Layer 5 of a small transformer language model trained on English Wikipedia (10 layers, counted from 0, width 64).
A neuron's activation on a vector x is SiLU(gate . x) times (in . x), where the dot is the dot product.
The model reads these tokens: "is " "the " "current " "director " "of " "the " "Gu" "ay" "aqu" "il " "Ch" "alleng" "er " "and " "the " "former " "director " "of " "the " "Sal" "in" "as " "Ch" "alleng" "er" "." "\n\n" "==" "Personal "

The vector x that enters this layer's MLP at each token. A number n stands for n times 0.0093.
0 "is ": 104 57 -70 -20 -65 -5 -111 63 -61 46 -40 20 27 110 -72 67 -33 89 -18 -37 -26 -34 -32 -14 39 103 -19 -187 -28 155 104 -93 -220 33 -20 44 -35 -7 65 -57 -84 12 76 129 -68 -37 -40 -160 111 75 -137 -97 -29 -25 204 -106 -62 -46 118 -35 -281 140 -55 96
1 "the ": 51 17 -39 42 50 50 -109 21 -18 -94 -89 32 -77 170 -77 190 16 20 -2 -57 -34 -32 -58 -139 19 59 -94 -126 64 141 169 -72 -43 38 47 102 -22 37 52 -87 -50 -10 114 43 -53 -6 19 35 -50 125 -90 -101 -48 34 44 -173 -29 -46 18 -17 -373 39 21 38
2 "current ": 40 -8 -70 17 -18 11 -12 45 28 45 -19 -38 -17 95 -99 199 110 59 81 -56 43 33 10 -177 30 92 -86 -97 49 226 141 -10 -23 -144 -17 3 71 16 61 -75 -47 -58 50 76 -33 -22 23 -48 -50 97 -153 -62 45 -23 97 -170 -27 -80 101 -60 -346 74 -2 83
3 "director ": -27 2 -194 36 -105 35 8 82 -22 -44 17 -167 -151 -43 -41 124 120 -83 44 -60 5 118 -1 -79 -37 158 -54 -120 -35 130 91 -23 -53 -53 77 -117 104 -35 125 -91 49 -73 -46 25 -133 23 -63 -50 -152 19 -165 39 41 30 88 -102 0 -146 94 -54 -239 81 9 102
4 "of ": 62 -86 -93 0 183 -37 -152 104 -21 -84 -49 -85 -20 -92 -30 180 73 -9 26 -107 62 143 12 -130 48 -8 1 -6 -17 100 40 -122 -49 48 -51 -22 76 -40 24 -107 -58 97 67 116 -39 -13 -3 -66 34 169 -55 -208 -40 118 78 -142 -94 -104 25 -1 -319 77 47 37
5 "the ": 28 21 -54 53 85 37 -123 24 -23 -96 -72 -13 -97 97 -55 228 62 -18 5 -36 17 -17 -54 -132 24 44 -86 -73 55 167 138 -71 27 28 31 67 -32 26 54 -96 -37 11 111 34 -49 -30 50 38 -42 145 -83 -132 -66 33 12 -183 -46 -75 -3 -24 -381 17 43 25
6 "Gu": -22 34 -160 74 -4 -81 109 -27 -37 -110 146 -3 2 -48 37 203 36 16 149 87 -37 227 -77 -9 -59 -65 65 -97 9 193 -84 -28 -89 -190 64 -92 -43 6 -92 -131 -101 128 27 -32 -86 -63 -57 17 -45 -107 -49 -217 70 -155 64 -55 72 92 6 -110 -74 12 140 -155
7 "ay": -46 97 -135 -8 33 -18 -126 -60 -76 8 6 -119 25 81 -16 220 229 -93 68 117 -81 36 -110 -17 43 188 4 12 -89 82 -71 -67 -8 -162 66 78 146 -77 -16 -85 152 319 -255 58 -38 115 -15 -5 27 117 -53 -33 53 -65 31 33 -110 197 -38 -11 -56 -17 7 -109
8 "aqu": 85 130 -227 103 -23 -87 -188 -13 67 2 8 -61 103 279 -23 52 120 -1 44 -12 -4 18 30 -11 12 32 -5 20 41 6 52 -82 -21 -43 -89 23 -56 -24 -12 -25 -14 372 -312 6 -116 12 -71 58 -13 -47 11 -125 90 34 179 -140 -50 -30 154 107 37 72 60 -213
9 "il ": 64 -5 -170 38 -14 72 -112 -1 21 90 125 -153 -89 -63 -69 51 -46 65 34 25 26 76 -96 -38 80 61 -112 -93 67 141 92 78 4 -136 -106 -66 103 9 -11 -185 78 60 -305 6 -69 -28 19 -96 -20 55 -8 -15 -89 90 76 -174 6 -39 62 -32 -303 20 -20 -4
10 "Ch": 89 15 -147 154 69 -85 -55 -98 -92 27 -115 -18 -10 115 38 282 93 -51 129 -11 32 270 -101 -26 -4 -62 -132 15 -64 137 -42 -77 -36 -211 53 -168 16 40 94 -42 44 239 20 31 -86 86 -42 37 -6 -54 -28 -122 87 -22 -76 -52 -53 53 92 57 -46 40 49 -45
11 "alleng": -5 118 -118 69 76 -102 -217 71 45 63 -85 -38 -117 174 -34 75 135 -57 92 -20 -4 75 -75 -26 18 172 -19 -43 25 -44 -46 32 -88 -163 225 -39 86 -16 3 -92 -51 265 -10 2 -80 -77 46 -68 -77 134 79 -176 13 -142 -273 -106 54 -20 184 12 20 -95 -51 -115
12 "er ": 74 -14 -179 -45 25 67 -127 53 -49 49 49 -188 -125 -33 -44 82 -12 -33 6 -31 39 53 -48 -93 -16 72 -52 -123 28 127 146 13 41 -133 -70 -91 117 14 3 -153 29 60 -280 71 -69 47 -14 -87 -21 -35 -75 67 -55 75 -26 -185 26 -58 71 -21 -302 33 -71 81
13 "and ": 47 35 -107 21 71 39 -141 113 -44 4 -33 -122 12 8 -67 28 38 -45 -90 -56 -18 40 78 -98 15 -89 -45 -52 55 91 66 -17 -51 15 -50 55 74 -12 91 -107 82 112 -69 183 -94 -152 3 -31 -95 -47 -27 -81 -99 5 32 -226 -55 -100 5 -103 -313 60 175 110
14 "the ": 33 29 -60 39 53 39 -112 17 -33 -80 -76 9 -64 94 -50 218 57 -16 1 -29 33 -33 -44 -136 30 18 -100 -89 65 160 141 -81 20 25 23 72 -32 48 57 -90 -2 17 78 40 -50 -47 58 40 -80 132 -78 -95 -74 -3 -24 -196 -49 -58 -9 -50 -391 17 44 34
15 "former ": 25 4 -106 48 -49 46 36 44 15 -76 -45 -60 -84 41 -71 171 105 21 49 -85 -26 93 -2 -173 11 75 -100 -44 -22 163 111 -24 71 -33 -5 14 69 0 93 -118 26 -15 -48 60 -22 -103 16 -26 -61 92 -167 -70 -41 -73 104 -80 12 -46 34 -70 -374 -6 31 138
16 "director ": -36 8 -205 36 -96 37 12 63 -8 -43 -5 -186 -155 -63 -24 126 149 -70 60 -42 27 115 6 -88 -28 149 -45 -116 -44 119 70 -30 -47 -68 60 -114 101 -38 127 -86 45 -69 -69 15 -133 13 -58 -28 -166 41 -171 46 24 25 72 -91 10 -136 82 -70 -238 76 8 123
17 "of ": 71 -89 -99 -9 183 -51 -147 103 -21 -70 -59 -98 -18 -136 -30 187 97 -23 36 -110 85 141 21 -140 43 -26 21 7 -11 93 33 -126 -42 24 -64 -31 66 -52 20 -101 -32 118 33 117 -43 -37 3 -60 28 158 -51 -209 -47 110 54 -135 -122 -106 2 -7 -303 62 55 34
18 "the ": 23 26 -60 54 83 22 -110 14 -33 -87 -75 -13 -87 81 -49 241 80 -20 8 -31 46 -22 -48 -147 30 25 -89 -63 60 160 141 -74 46 22 25 60 -32 29 45 -97 -19 14 92 36 -49 -51 54 37 -51 143 -74 -127 -73 12 -16 -178 -58 -82 -23 -31 -380 7 51 35
19 "Sal": -78 131 -132 58 127 -64 -87 -90 -50 -21 -65 34 -21 9 -67 125 234 28 195 133 -87 3 -174 -15 3 -37 -9 54 24 79 -157 3 -91 -199 -19 26 173 -55 20 -48 55 230 27 -70 -53 14 -3 -4 102 -80 69 -119 144 15 84 -99 90 38 156 -53 -63 -63 40 -197
20 "in": -96 13 -67 111 32 37 -205 25 25 -114 20 -218 32 76 -53 128 46 23 -27 5 5 -61 -40 86 26 183 102 -146 -75 55 -27 -118 70 -301 10 -18 157 16 -89 13 27 298 -331 -32 -33 74 -41 -130 -10 -106 -31 -156 12 45 -15 -31 -18 132 -83 -129 -31 24 18 14
21 "as ": -5 -38 -179 -27 1 -21 -173 74 55 150 -20 -124 -117 31 -102 73 -5 -2 -31 40 -30 33 -58 -20 8 -28 -22 -69 -99 118 130 14 54 -17 -56 3 -39 -1 150 -89 86 -3 -382 33 -59 -35 -23 -133 18 -38 -109 -88 -109 -60 45 -137 -9 -46 123 -50 -280 38 59 99
22 "Ch": 67 -2 -168 138 81 -95 -24 -91 -103 52 -170 1 -17 90 35 288 120 -36 138 2 49 245 -63 -2 -6 -70 -120 21 -74 122 -44 -39 -6 -188 28 -145 1 17 80 -14 14 248 39 9 -109 92 -55 72 -23 -46 -44 -135 107 19 -66 -21 -37 59 98 56 -90 56 49 -70
23 "alleng": -25 110 -131 62 80 -105 -190 67 51 71 -113 -26 -118 149 -37 75 180 -44 112 -5 -2 72 -62 -5 20 156 -7 -38 13 -35 -52 50 -86 -170 226 -27 91 -36 -10 -87 -67 261 45 1 -80 -70 37 -58 -76 157 72 -179 25 -133 -272 -102 73 -15 169 9 3 -102 -36 -116
24 "er": 79 82 -136 -15 88 61 -84 -8 -29 -53 27 -84 0 176 -43 168 55 -97 -11 -24 85 -36 -31 5 9 160 59 -24 19 40 68 -7 192 -88 43 17 287 82 -110 -68 53 331 -309 104 -113 20 -110 -46 94 -82 -16 -80 163 -7 -16 3 1 34 78 -64 -9 -61 -95 31
25 ".": 176 87 -30 -36 74 57 -476 12 25 84 182 -16 28 12 15 78 -22 -56 107 -32 -128 -21 -111 -80 14 1 24 -106 -29 -32 78 20 -14 23 -169 63 97 88 8 -133 -24 39 -222 91 -6 41 -12 -35 132 66 37 -112 -14 -49 201 -55 32 -118 19 -131 -168 -85 79 31
26 "\n\n": 71 50 2 53 28 -57 -138 74 16 -121 -102 -36 -204 89 44 -19 -82 -35 93 -67 -70 11 -82 105 106 -9 45 -142 72 55 86 -134 -115 55 -82 110 9 74 67 -86 -45 -27 57 92 -47 63 22 40 186 100 -95 -64 11 141 16 -216 -15 2 99 -29 -299 84 -20 23
27 "==": 10 -33 -91 65 12 20 76 85 12 -29 -59 54 -218 -149 41 133 64 -39 50 -127 -173 97 -7 -9 48 -54 79 -125 8 -6 187 5 -132 14 30 86 164 114 -26 -97 -80 6 88 37 -5 -20 74 -106 12 49 -152 -118 -7 70 195 -176 58 10 168 -29 -219 4 7 -16
28 "Personal ": 61 48 -7 75 -120 293 -193 28 -95 -18 39 82 12 22 -24 154 40 -18 -28 -139 -63 84 -141 -76 38 25 -158 -80 19 131 151 -102 30 -160 99 97 112 -64 -61 -97 -24 -37 98 61 -17 147 -54 -12 -65 31 -4 -127 31 220 193 -151 -9 -6 15 -38 -180 26 7 93

Each question shows the input weights of one neuron of the MLP. A number n stands for n times 0.0015.

n43 gate: 23 38 72 -51 13 -39 -23 -15 -16 98 39 -103 49 -47 140 78 -105 -212 -59 93 -9 -2 56 -172 44 31 62 34 172 -36 4 -20 -58 -119 89 -58 -182 88 62 -154 -36 -196 -169 -49 46 114 121 45 14 -76 57 -73 59 31 107 -90 -87 -41 24 145 176 -126 126 137
n43 in: 116 164 18 -320 -66 96 -99 155 182 77 89 4 118 -8 -42 -146 146 -9 133 82 252 68 132 -53 -26 -35 25 -188 -43 38 49 106 -115 -172 2 -177 -93 65 119 -24 166 56 -62 -42 -194 -40 -13 -45 -61 -39 134 -109 -246 77 -52 -55 -120 -83 -12 50 78 42 -127 105
On which token does it fire most, and how strongly? 25 ".", at about 0.86

n105 gate: -63 -1 -21 3 94 28 58 -101 -230 -34 0 120 21 -56 88 -71 -44 -5 150 -216 15 31 -99 -43 -15 40 0 8 223 -276 26 83 188 23 -93 123 -13 -158 5 -57 -39 52 73 80 -85 -21 4 -109 -52 29 -99 -37 102 48 48 97 163 90 155 31 56 -4 -37 22
n105 in: 55 -41 -102 -160 -11 -138 14 -50 21 38 143 -2 -109 -94 -29 1 133 -77 118 -164 33 77 -11 -44 -45 -62 -28 43 226 -154 33 -67 -19 -84 -53 -103 -67 274 23 -225 26 89 -201 59 -160 -178 55 -36 -113 52 -12 9 -70 86 101 74 119 80 88 -17 108 161 -10 -50
Its two highest activations, in order, are on tokens 27 "==", 24 "er"

n89 gate: 84 -164 1 27 -70 2 -194 172 48 214 70 -19 -8 -42 -172 1 -94 -95 147 124 -127 -108 80 117 -23 38 169 166 -94 135 224 -21 -26 -66 38 -153 66 -267 -65 69 -36 -19 147 80 -34 3 13 -74 14 -8 -18 246 14 40 -152 -61 -45 101 -151 35 32 -94 174 18
n89 in: 14 -111 -96 -16 206 68 -154 -106 71 -18 -119 -97 111 -11 -120 100 -67 -67 5 76 -68 -120 -11 53 -220 51 -61 -58 217 106 -84 153 44 94 -38 -34 -10 -152 -116 -61 40 -85 -187 68 -154 -11 162 -146 -183 -3 111 -137 -29 -16 27 78 -45 -90 233 -69 8 104 51 47
It fires most on token 12 "er "

n93 gate: 18 75 75 -3 -93 69 -51 10 -80 -138 158 39 -6 -27 -57 131 -15 -104 30 84 -99 81 1 -72 120 3 -7 -41 -131 -72 -107 -36 -44 109 -76 120 -14 212 87 -129 -192 45 -17 -3 238 -108 -156 -137 -48 -29 130 71 -77 -63 145 -184 -165 -150 -155 -81 188 -42 4 21
n93 in: -86 86 5 77 28 -33 -149 48 39 -84 101 34 160 -93 28 81 30 -177 -48 -254 -163 57 -5 68 3 -100 -186 -122 -95 -31 18 98 87 -42 -13 68 -104 -162 180 80 -41 12 86 91 205 -86 -209 51 -109 65 214 17 -107 0 -100 -64 38 45 51 134 -25 -147 -67 18
Its two highest activations, in order, are on tokens 25 ".", 28 "Personal "

n121 gate: 13 64 -19 -177 -33 69 53 239 -1 1 54 221 19 -197 -27 -38 29 -168 11 209 213 50 15 -55 -141 -73 12 51 -97 -121 -36 174 51 -118 34 57 3 181 -192 24 174 164 117 -10 136 -43 -45 63 -193 -103 -74 -164 1 218 105 49 -94 -118 -170 -72 -84 -41 -131 167
n121 in: -50 49 31 53 129 -12 -202 -1 16 -1 33 29 89 -39 -178 61 -77 -42 82 36 -106 -96 140 -116 -59 -84 -100 178 -11 -113 194 -158 126 -121 -12 10 -42 13 -73 -40 47 -10 -79 278 -64 -191 -40 67 81 -27 -108 8 -4 -96 -40 142 108 -19 -39 3 -40 152 61 -131
On which three tokens does it fire most, strongest first? 13 "and ", 17 "of ", 24 "er"

n95 gate: -27 139 -132 -164 -65 51 -82 67 59 -62 190 18 31 36 -144 -112 13 112 -8 -125 144 -118 90 -21 25 -134 56 -124 -219 4 61 -195 83 76 -86 61 -132 55 92 90 -149 38 181 129 -14 -197 -68 111 220 25 2 -59 90 -11 -75 248 -36 81 171 23 -52 184 -5 165
n95 in: 18 167 24 -147 85 104 -87 -23 112 -149 70 -65 27 45 -44 -89 -63 94 28 3 44 86 114 -302 -55 -154 -71 21 -53 31 2 -210 -138 -70 -156 37 -13 42 -32 -56 -58 -130 144 -23 181 -237 -18 105 82 -10 -29 -90 16 417 -52 -117 -63 74 110 -103 13 188 22 -23
On which three tokens does it fire most, strongest first? 0 "is ", 26 "\n\n", 4 "of "

n125 gate: 135 35 102 -40 -109 -16 -87 89 17 83 -132 -73 -184 -7 209 210 -56 -64 -11 58 206 -29 28 225 -47 48 47 40 18 9 -72 200 13 203 113 153 -48 -120 -42 -43 9 -64 -210 30 -30 -27 -44 28 20 -154 -40 124 -90 5 -209 128 232 -141 29 83 -10 68 3 -49
n125 in: 68 -182 -31 -8 51 -12 8 -17 -105 -12 -19 -34 -205 -136 18 -118 106 84 63 281 -179 -97 -61 -136 102 -285 -42 -5 -7 159 -29 -37 129 -136 50 -7 13 39 36 151 118 -53 27 -102 7 168 -1 -49 -93 7 -19 -108 32 -161 116 59 96 133 -3 -23 -15 -105 53 -23
It fires most on token 21 "as "

n46 gate: -60 118 -71 -110 -55 14 -17 -209 98 16 188 -70 97 -165 -32 -124 56 -74 -37 280 -63 107 89 47 115 -207 -32 100 261 190 69 -117 67 -32 68 4 205 -26 247 24 -147 -75 120 -55 250 -108 29 -24 83 139 -60 114 209 -103 71 -70 12 -50 -49 10 -66 62 97 -93
n46 in: 248 -22 107 75 207 176 -72 38 -127 26 -12 -201 233 5 198 -72 -134 -75 6 -145 -22 -86 154 21 60 191 73 -111 9 -100 -38 218 17 -155 -66 -98 -59 37 22 -90 210 29 12 -238 -110 55 23 -204 192 -147 225 -218 -22 -19 -52 -137 -37 -215 5 84 -16 43 -20 79
It fires most on token 9 "il "

n123 gate: -51 18 53 -45 22 -58 97 -101 -94 -3 179 27 88 -30 -129 -129 168 -33 67 19 -2 138 -15 5 -23 116 97 -62 -60 -44 -106 -21 77 32 -75 -184 16 199 -109 33 -70 -108 70 113 11 13 -62 42 151 70 -46 -64 -49 -116 -77 128 -23 -71 -98 70 86 -165 -81 -79
n123 in: -87 -114 72 88 193 -7 153 3 -41 -27 151 28 106 -73 -134 -182 220 -67 132 -93 25 132 -38 110 121 -27 155 -8 -30 193 206 78 -183 128 70 -208 -138 33 -9 -33 -3 80 321 45 52 -3 -108 127 112 48 -200 15 25 154 144 -90 -92 -61 -62 152 7 -211 227 86
On which token does it fire most, and how strongly? 20 "in", at about 0.72

n99 gate: -66 -23 146 -22 -197 -110 -5 205 104 -70 -122 -62 -41 -3 3 128 -261 -119 44 59 48 -50 -100 76 30 52 -47 -6 17 -92 67 -159 -80 41 -162 -13 37 -50 -5 -1 -194 -39 -157 157 6 -40 97 2 230 190 -162 -29 242 112 43 54 24 -106 80 244 101 -31 61 23
n99 in: -15 -12 -79 129 79 63 55 -49 -45 -334 -78 -62 147 -129 -3 -165 -145 32 31 -88 47 122 -271 132 110 25 -158 -41 -60 -7 -10 -29 -263 -4 37 8 39 82 222 -194 -54 -95 82 190 13 60 73 113 174 81 237 115 156 90 -52 25 120 -86 -77 -99 -46 84 22 166
It fires most on token 26 "\n\n"

n71 gate: 22 -63 49 -108 88 -56 -8 14 -10 -259 -6 40 125 28 267 -67 -110 112 69 -261 46 -200 -9 -106 -18 125 97 -326 -33 -26 83 -3 -151 -174 -68 -100 -60 122 -137 226 -72 -6 111 -64 97 35 -190 270 -78 -70 135 41 39 53 -157 8 -34 -68 -46 70 -167 41 119 -22
n71 in: -125 -13 -80 -36 -3 -99 92 55 121 76 -14 -17 -123 -72 52 -250 92 53 33 15 -242 -71 -197 -3 -36 8 122 -18 -206 126 87 -217 74 -48 98 -47 -155 11 203 -201 21 87 59 46 99 -50 33 85 137 85 47 102 61 36 -45 1 -106 -67 89 -166 142 32 160 195
Its two highest activations, in order, are on tokens 26 "\n\n", 24 "er"

n56 gate: -123 51 -18 151 43 -23 64 -129 -216 -230 51 18 80 60 -80 140 -28 55 37 86 68 -114 -7 5 -67 -18 -142 32 -94 -140 223 -140 113 34 -52 2 62 99 62 -81 8 -96 66 135 184 101 -75 -129 88 -100 79 -22 51 125 125 -26 -99 39 55 66 64 -88 194 38
n56 in: 4 251 -135 313 17 -39 8 -99 296 -52 30 -105 -80 157 100 -56 79 234 67 74 -61 114 26 -25 -130 179 -148 265 -38 -90 72 157 22 58 -157 -26 191 250 126 -165 -20 -116 -10 -2 -81 54 -87 -109 109 20 23 -34 86 96 227 89 104 161 112 54 174 212 30 -163
It fires most on token 19 "Sal"

n75 gate: 124 -29 -24 -31 29 51 -120 11 7 -65 153 -85 18 113 48 46 -40 -75 -1 59 135 40 -100 -94 -52 -34 -75 -95 -141 -35 -56 -67 -11 -70 90 -164 32 187 45 -102 39 -79 -109 107 63 36 43 -16 137 7 75 -141 25 -37 -3 -133 -160 -66 139 141 -37 27 -7 -37
n75 in: 2 -70 -64 52 -140 63 -83 3 75 -79 -187 55 147 -143 42 113 -21 -107 30 -4 -9 -284 26 156 -57 -67 -83 81 -26 30 100 127 -12 -21 -162 127 -45 -152 -6 -110 57 -19 -79 24 -116 33 28 172 -200 -4 152 23 201 -1 -119 197 152 -111 41 139 -32 47 127 -45
Its two highest activations, in order, are on tokens 8 "aqu", 22 "Ch"

n19 gate: -30 -8 -139 -92 -50 76 202 53 49 -74 85 35 4 169 -32 -24 16 11 45 98 20 -69 76 108 -155 37 68 85 17 -27 139 7 37 40 -189 20 34 -68 -43 -8 94 108 72 177 145 185 85 138 115 140 -194 -58 -92 9 -47 103 -107 101 -9 -67 39 -31 96 -81
n19 in: -118 19 -212 -67 -62 -7 187 53 103 47 -5 -106 148 27 -140 149 23 -31 67 153 99 109 90 -71 97 197 43 -10 126 23 -5 -1 -75 -54 45 63 143 -171 -43 50 66 -224 -53 122 133 22 -26 137 166 3 -85 -178 -82 -58 -135 87 80 352 60 -186 59 -63 -12 16
On which token does it fire most, and how strongly? 7 "ay", at about 2.7

n16 gate: -56 -123 -37 170 51 -34 43 -72 -135 175 5 105 82 33 -14 -23 -239 154 71 84 -64 -74 68 49 17 75 -34 -151 37 93 -41 -132 -52 2 51 31 133 -14 -59 121 24 -147 68 -2 213 154 32 -127 52 27 -46 58 91 -21 -159 123 99 -82 -170 -61 -165 -38 -1 115
n16 in: 236 118 111 85 -32 84 73 349 -14 9 -69 -225 -33 5 40 -229 -193 88 77 -103 -101 -53 -70 28 -41 -3 -104 -42 -124 36 191 178 -109 -276 27 -166 -29 126 71 -117 -17 70 27 -70 -76 -61 81 111 20 -123 27 120 -194 45 44 84 48 -20 14 -94 -74 115 -73 -146
Its two highest activations, in order, are on tokens 0 "is ", 7 "ay"

n76 gate: -21 -99 -10 -59 128 -37 -108 22 29 54 -58 -3 51 41 66 -60 -25 -5 73 222 -3 -124 45 -51 105 -101 44 59 27 122 -73 148 40 -30 53 -237 -81 120 98 231 -52 8 -18 -25 188 -54 -65 -53 -109 -97 74 -104 23 63 106 -67 121 107 -70 67 44 -50 -50 -182
n76 in: 68 90 137 0 -102 167 10 74 -15 53 157 74 144 85 76 -197 -16 119 -83 -113 102 81 -138 24 -112 51 -23 -137 48 -108 71 50 41 72 -91 232 16 -45 -145 -96 114 -115 80 92 124 13 57 21 47 -207 -12 -160 -35 201 57 -74 163 -36 5 -75 -116 23 5 164
On which token does it fire most, and how strongly? 7 "ay", at about 0.65

n11 gate: -45 41 33 0 -161 -129 149 79 -101 -180 43 -83 159 -22 206 -16 1 20 -147 -172 -97 -24 -69 103 -60 72 -87 20 91 -81 100 -64 75 113 -89 20 -61 48 172 -204 0 -139 12 60 -205 -108 153 -52 180 150 35 -27 75 37 69 -19 -85 -124 -71 -63 53 3 150 -62
n11 in: 3 -73 -6 -102 -65 -168 -26 204 -35 -97 63 293 -205 -146 -74 376 -88 75 20 -50 -14 -83 -239 261 199 188 189 -118 -62 -78 60 33 -145 239 175 -182 84 39 13 45 -39 55 -22 131 30 156 -148 120 21 -7 242 104 -297 -37 -13 178 57 106 128 -68 -158 -4 21 -88
It fires most on token 26 "\n\n"

n3 gate: 21 -102 -128 -12 -82 93 -124 72 -13 -94 -149 86 23 45 84 87 -61 50 -30 -71 2 28 65 -28 14 3 -124 -69 -138 -32 111 39 22 43 -143 160 -154 4 143 -84 -207 -120 -92 229 28 -139 57 71 59 -52 -32 -28 218 6 65 24 174 -108 -84 67 52 85 -98 -209
n3 in: -28 -39 -71 39 -90 -144 159 -8 119 125 -82 104 20 -119 -21 111 161 37 -19 -127 31 95 21 168 59 -85 -150 86 -58 83 0 34 87 -54 -71 -34 -81 -39 -26 -75 -64 3 -82 136 -201 29 -28 38 126 25 -192 99 -80 216 -225 -80 -22 0 27 -49 284 101 21 -116
It fires most on token 8 "aqu"

n42 gate: 11 1 167 65 -28 15 7 127 57 -20 -95 34 59 33 -12 98 54 4 -320 37 48 -117 -177 -93 14 -85 9 21 -54 298 -14 150 92 114 176 -31 -195 -99 -70 30 -8 141 41 231 -5 75 21 94 -36 -158 -169 -57 -156 19 6 -70 17 83 107 160 -199 -4 122 85
n42 in: -93 -3 67 -30 -4 -34 -141 -62 -81 42 182 -97 -86 -118 17 102 -144 -7 156 -70 75 -208 -68 -61 59 -26 -60 -88 -31 0 -157 72 20 13 21 -8 -24 15 34 129 36 141 -74 -16 12 37 -16 -110 22 -68 87 51 -65 38 29 43 71 70 311 88 -126 -79 -7 -24
It fires most on token 21 "as "

n111 gate: 54 -138 38 83 70 112 44 38 20 29 -58 119 118 -19 30 -13 -1 -60 -141 128 -92 116 59 15 208 190 113 122 -137 -20 -49 112 -107 19 209 39 -139 -28 -46 91 143 60 265 -96 123 -157 -185 133 6 -68 128 -68 76 61 183 -47 89 32 60 104 -98 59 50 -133
n111 in: -172 -355 -44 88 94 -35 -80 9 23 -138 -101 97 -56 -51 27 91 76 -77 182 162 77 -57 22 68 -67 75 -79 105 92 -123 -33 2 26 -55 47 123 -244 -7 -162 -118 0 -117 -110 -12 -115 59 143 -53 -38 58 -167 -191 55 -15 -28 -46 9 58 166 -116 -20 135 119 94
It fires most on token 6 "Gu"

n117 gate: -124 -34 -7 23 -19 28 -16 -70 18 -57 58 84 -138 -29 -189 38 63 64 -168 82 -2 139 81 -43 104 7 -140 -160 39 -197 26 -57 -127 43 -147 -73 -54 161 -65 -119 252 -28 118 147 176 -20 121 -38 14 74 48 231 87 -74 -84 -216 -119 46 101 -168 344 -161 33 36
n117 in: -73 251 -34 92 12 -115 43 13 -28 -101 -80 1 -152 -140 -130 42 -223 86 142 71 163 -127 162 -137 76 157 25 -1 -85 158 111 99 31 -24 101 -63 -8 38 -31 48 -43 104 146 -138 -101 84 105 -124 223 139 -134 4 -6 -147 -256 155 -101 -90 -105 -48 44 -101 98 -78
Its two highest activations, in order, are on tokens 28 "Personal ", 8 "aqu"

n1 gate: 7 -160 69 -97 -208 45 -3 224 187 168 60 -94 91 -160 214 -53 48 131 -66 -194 84 -149 111 55 -64 -95 -193 -19 5 185 -26 -8 90 72 -75 -42 -63 -131 93 -22 126 -33 -108 -31 -161 -20 -170 2 -140 -37 144 -245 -15 41 27 -21 -157 67 11 14 -3 76 10 122
n1 in: -234 75 -12 -30 -54 140 5 29 -20 -112 -79 3 108 -41 -83 96 -11 -238 15 -110 49 7 -187 173 -58 -96 -239 72 99 78 206 32 -205 86 -30 -86 -165 79 -26 -112 163 -88 -5 187 30 137 193 105 -81 -57 -24 -16 31 52 -67 7 -32 -98 -78 46 -126 -45 8 -25
It fires most on token 13 "and "

n4 gate: -133 -29 -45 -202 -240 -15 -133 84 16 -63 -155 -62 -124 -175 -96 68 -49 2 -27 -66 -19 -134 -98 -93 19 58 -25 -133 -102 9 90 -145 149 -1 -133 -125 -55 -86 71 89 -115 -181 -4 13 -180 22 -68 -82 -32 -114 -34 52 153 -7 -115 57 -68 74 131 -256 97 248 -69 -106
n4 in: 9 -91 14 -56 -6 58 10 13 18 -131 0 220 -166 -49 -173 262 64 -69 -196 -111 -36 105 -154 -31 77 73 -142 29 39 -49 223 -150 -79 24 9 -53 15 76 -49 42 -26 -264 148 69 43 52 -175 103 17 -60 -25 -33 -147 -90 46 -28 133 -114 -102 -6 -25 136 -83 -277
On which token does it fire most, and how strongly? 3 "director ", at about 2.5

n9 gate: -156 13 -11 -58 3 -51 -98 -257 -121 -17 -36 -45 -28 -55 20 -175 -193 -45 39 164 44 4 -102 5 -53 63 -20 -205 -48 32 224 -12 119 -41 -19 24 28 -6 -61 65 -100 -169 32 -27 -126 20 108 147 269 137 93 -67 295 147 -112 5 -22 -138 -26 89 -252 -51 -203 -15
n9 in: 177 -83 163 -107 37 31 -89 203 -36 63 34 -94 -66 -87 59 115 -29 -60 -21 -9 -57 119 28 -114 -42 39 -40 45 -86 78 112 115 147 101 -111 -145 -34 -103 -157 38 -37 85 -140 -31 -104 143 6 82 -182 -160 83 -39 -94 80 145 -116 -36 90 -147 -28 -72 88 -64 75
It fires most on token 12 "er "

n36 gate: 21 29 -140 -161 -209 135 107 129 14 61 16 -5 216 -56 -50 -59 46 -88 -138 -77 -68 -24 91 30 138 118 -261 -100 -46 -36 140 -125 55 146 -64 19 17 -2 57 22 144 -156 -48 127 -131 -163 -32 30 -154 -159 -63 -81 240 22 -71 99 -55 31 -67 -63 -125 48 -285 45
n36 in: 94 -4 -9 -69 31 12 -121 90 -103 139 15 76 -25 -200 -32 69 76 33 151 -54 208 -191 1 -58 47 -10 122 69 28 -29 118 89 105 -34 -16 9 31 -25 -256 -22 190 29 -36 138 125 -2 82 -114 -28 -136 91 -106 53 -10 -210 -59 65 36 161 -100 25 -65 -20 -126
It fires most on token 24 "er"

n15 gate: 74 117 34 105 -52 86 16 -32 99 82 -49 19 45 24 223 -162 123 143 -116 202 116 132 -16 156 -209 12 86 55 75 -53 14 -14 136 189 -75 118 -51 39 -2 -191 143 -113 -134 -255 73 43 62 -19 -93 -29 31 52 155 -26 -23 -219 -129 -131 -216 -84 5 -102 31 10
n15 in: 120 89 50 -13 87 33 -72 -116 -38 -45 88 -72 179 -32 -78 -96 -64 90 -56 27 -18 -54 -130 18 136 79 -74 187 -122 -7 123 269 84 43 -41 -63 188 2 60 -17 158 65 49 184 121 63 -63 76 -125 -185 -136 -101 39 -248 -199 -128 229 89 -122 43 -86 -41 -154 9
It fires most on token 27 "=="

n73 gate: -165 -41 -154 -246 -44 60 11 -167 -120 -54 23 162 38 -63 -190 -101 10 50 78 124 131 -54 -37 -363 -31 -81 18 -62 -68 76 28 -121 44 -65 -38 -80 -113 -99 -247 -17 -157 -23 54 -57 -96 -148 -39 -35 143 -16 -5 -74 164 28 -83 150 -113 -47 32 43 -136 7 -38 -40
n73 in: 11 -96 -11 -140 102 32 -211 -85 72 17 57 52 52 101 -144 -13 -134 65 -10 -117 78 7 -24 -158 -73 -65 -50 -17 36 55 -142 -49 87 19 -53 -123 15 -92 -51 128 45 17 -57 67 -3 72 6 -74 46 -37 -100 50 -167 81 62 -46 -106 225 59 6 -161 -2 8 2
Its two highest activations, in order, are on tokens 17 "of ", 4 "of "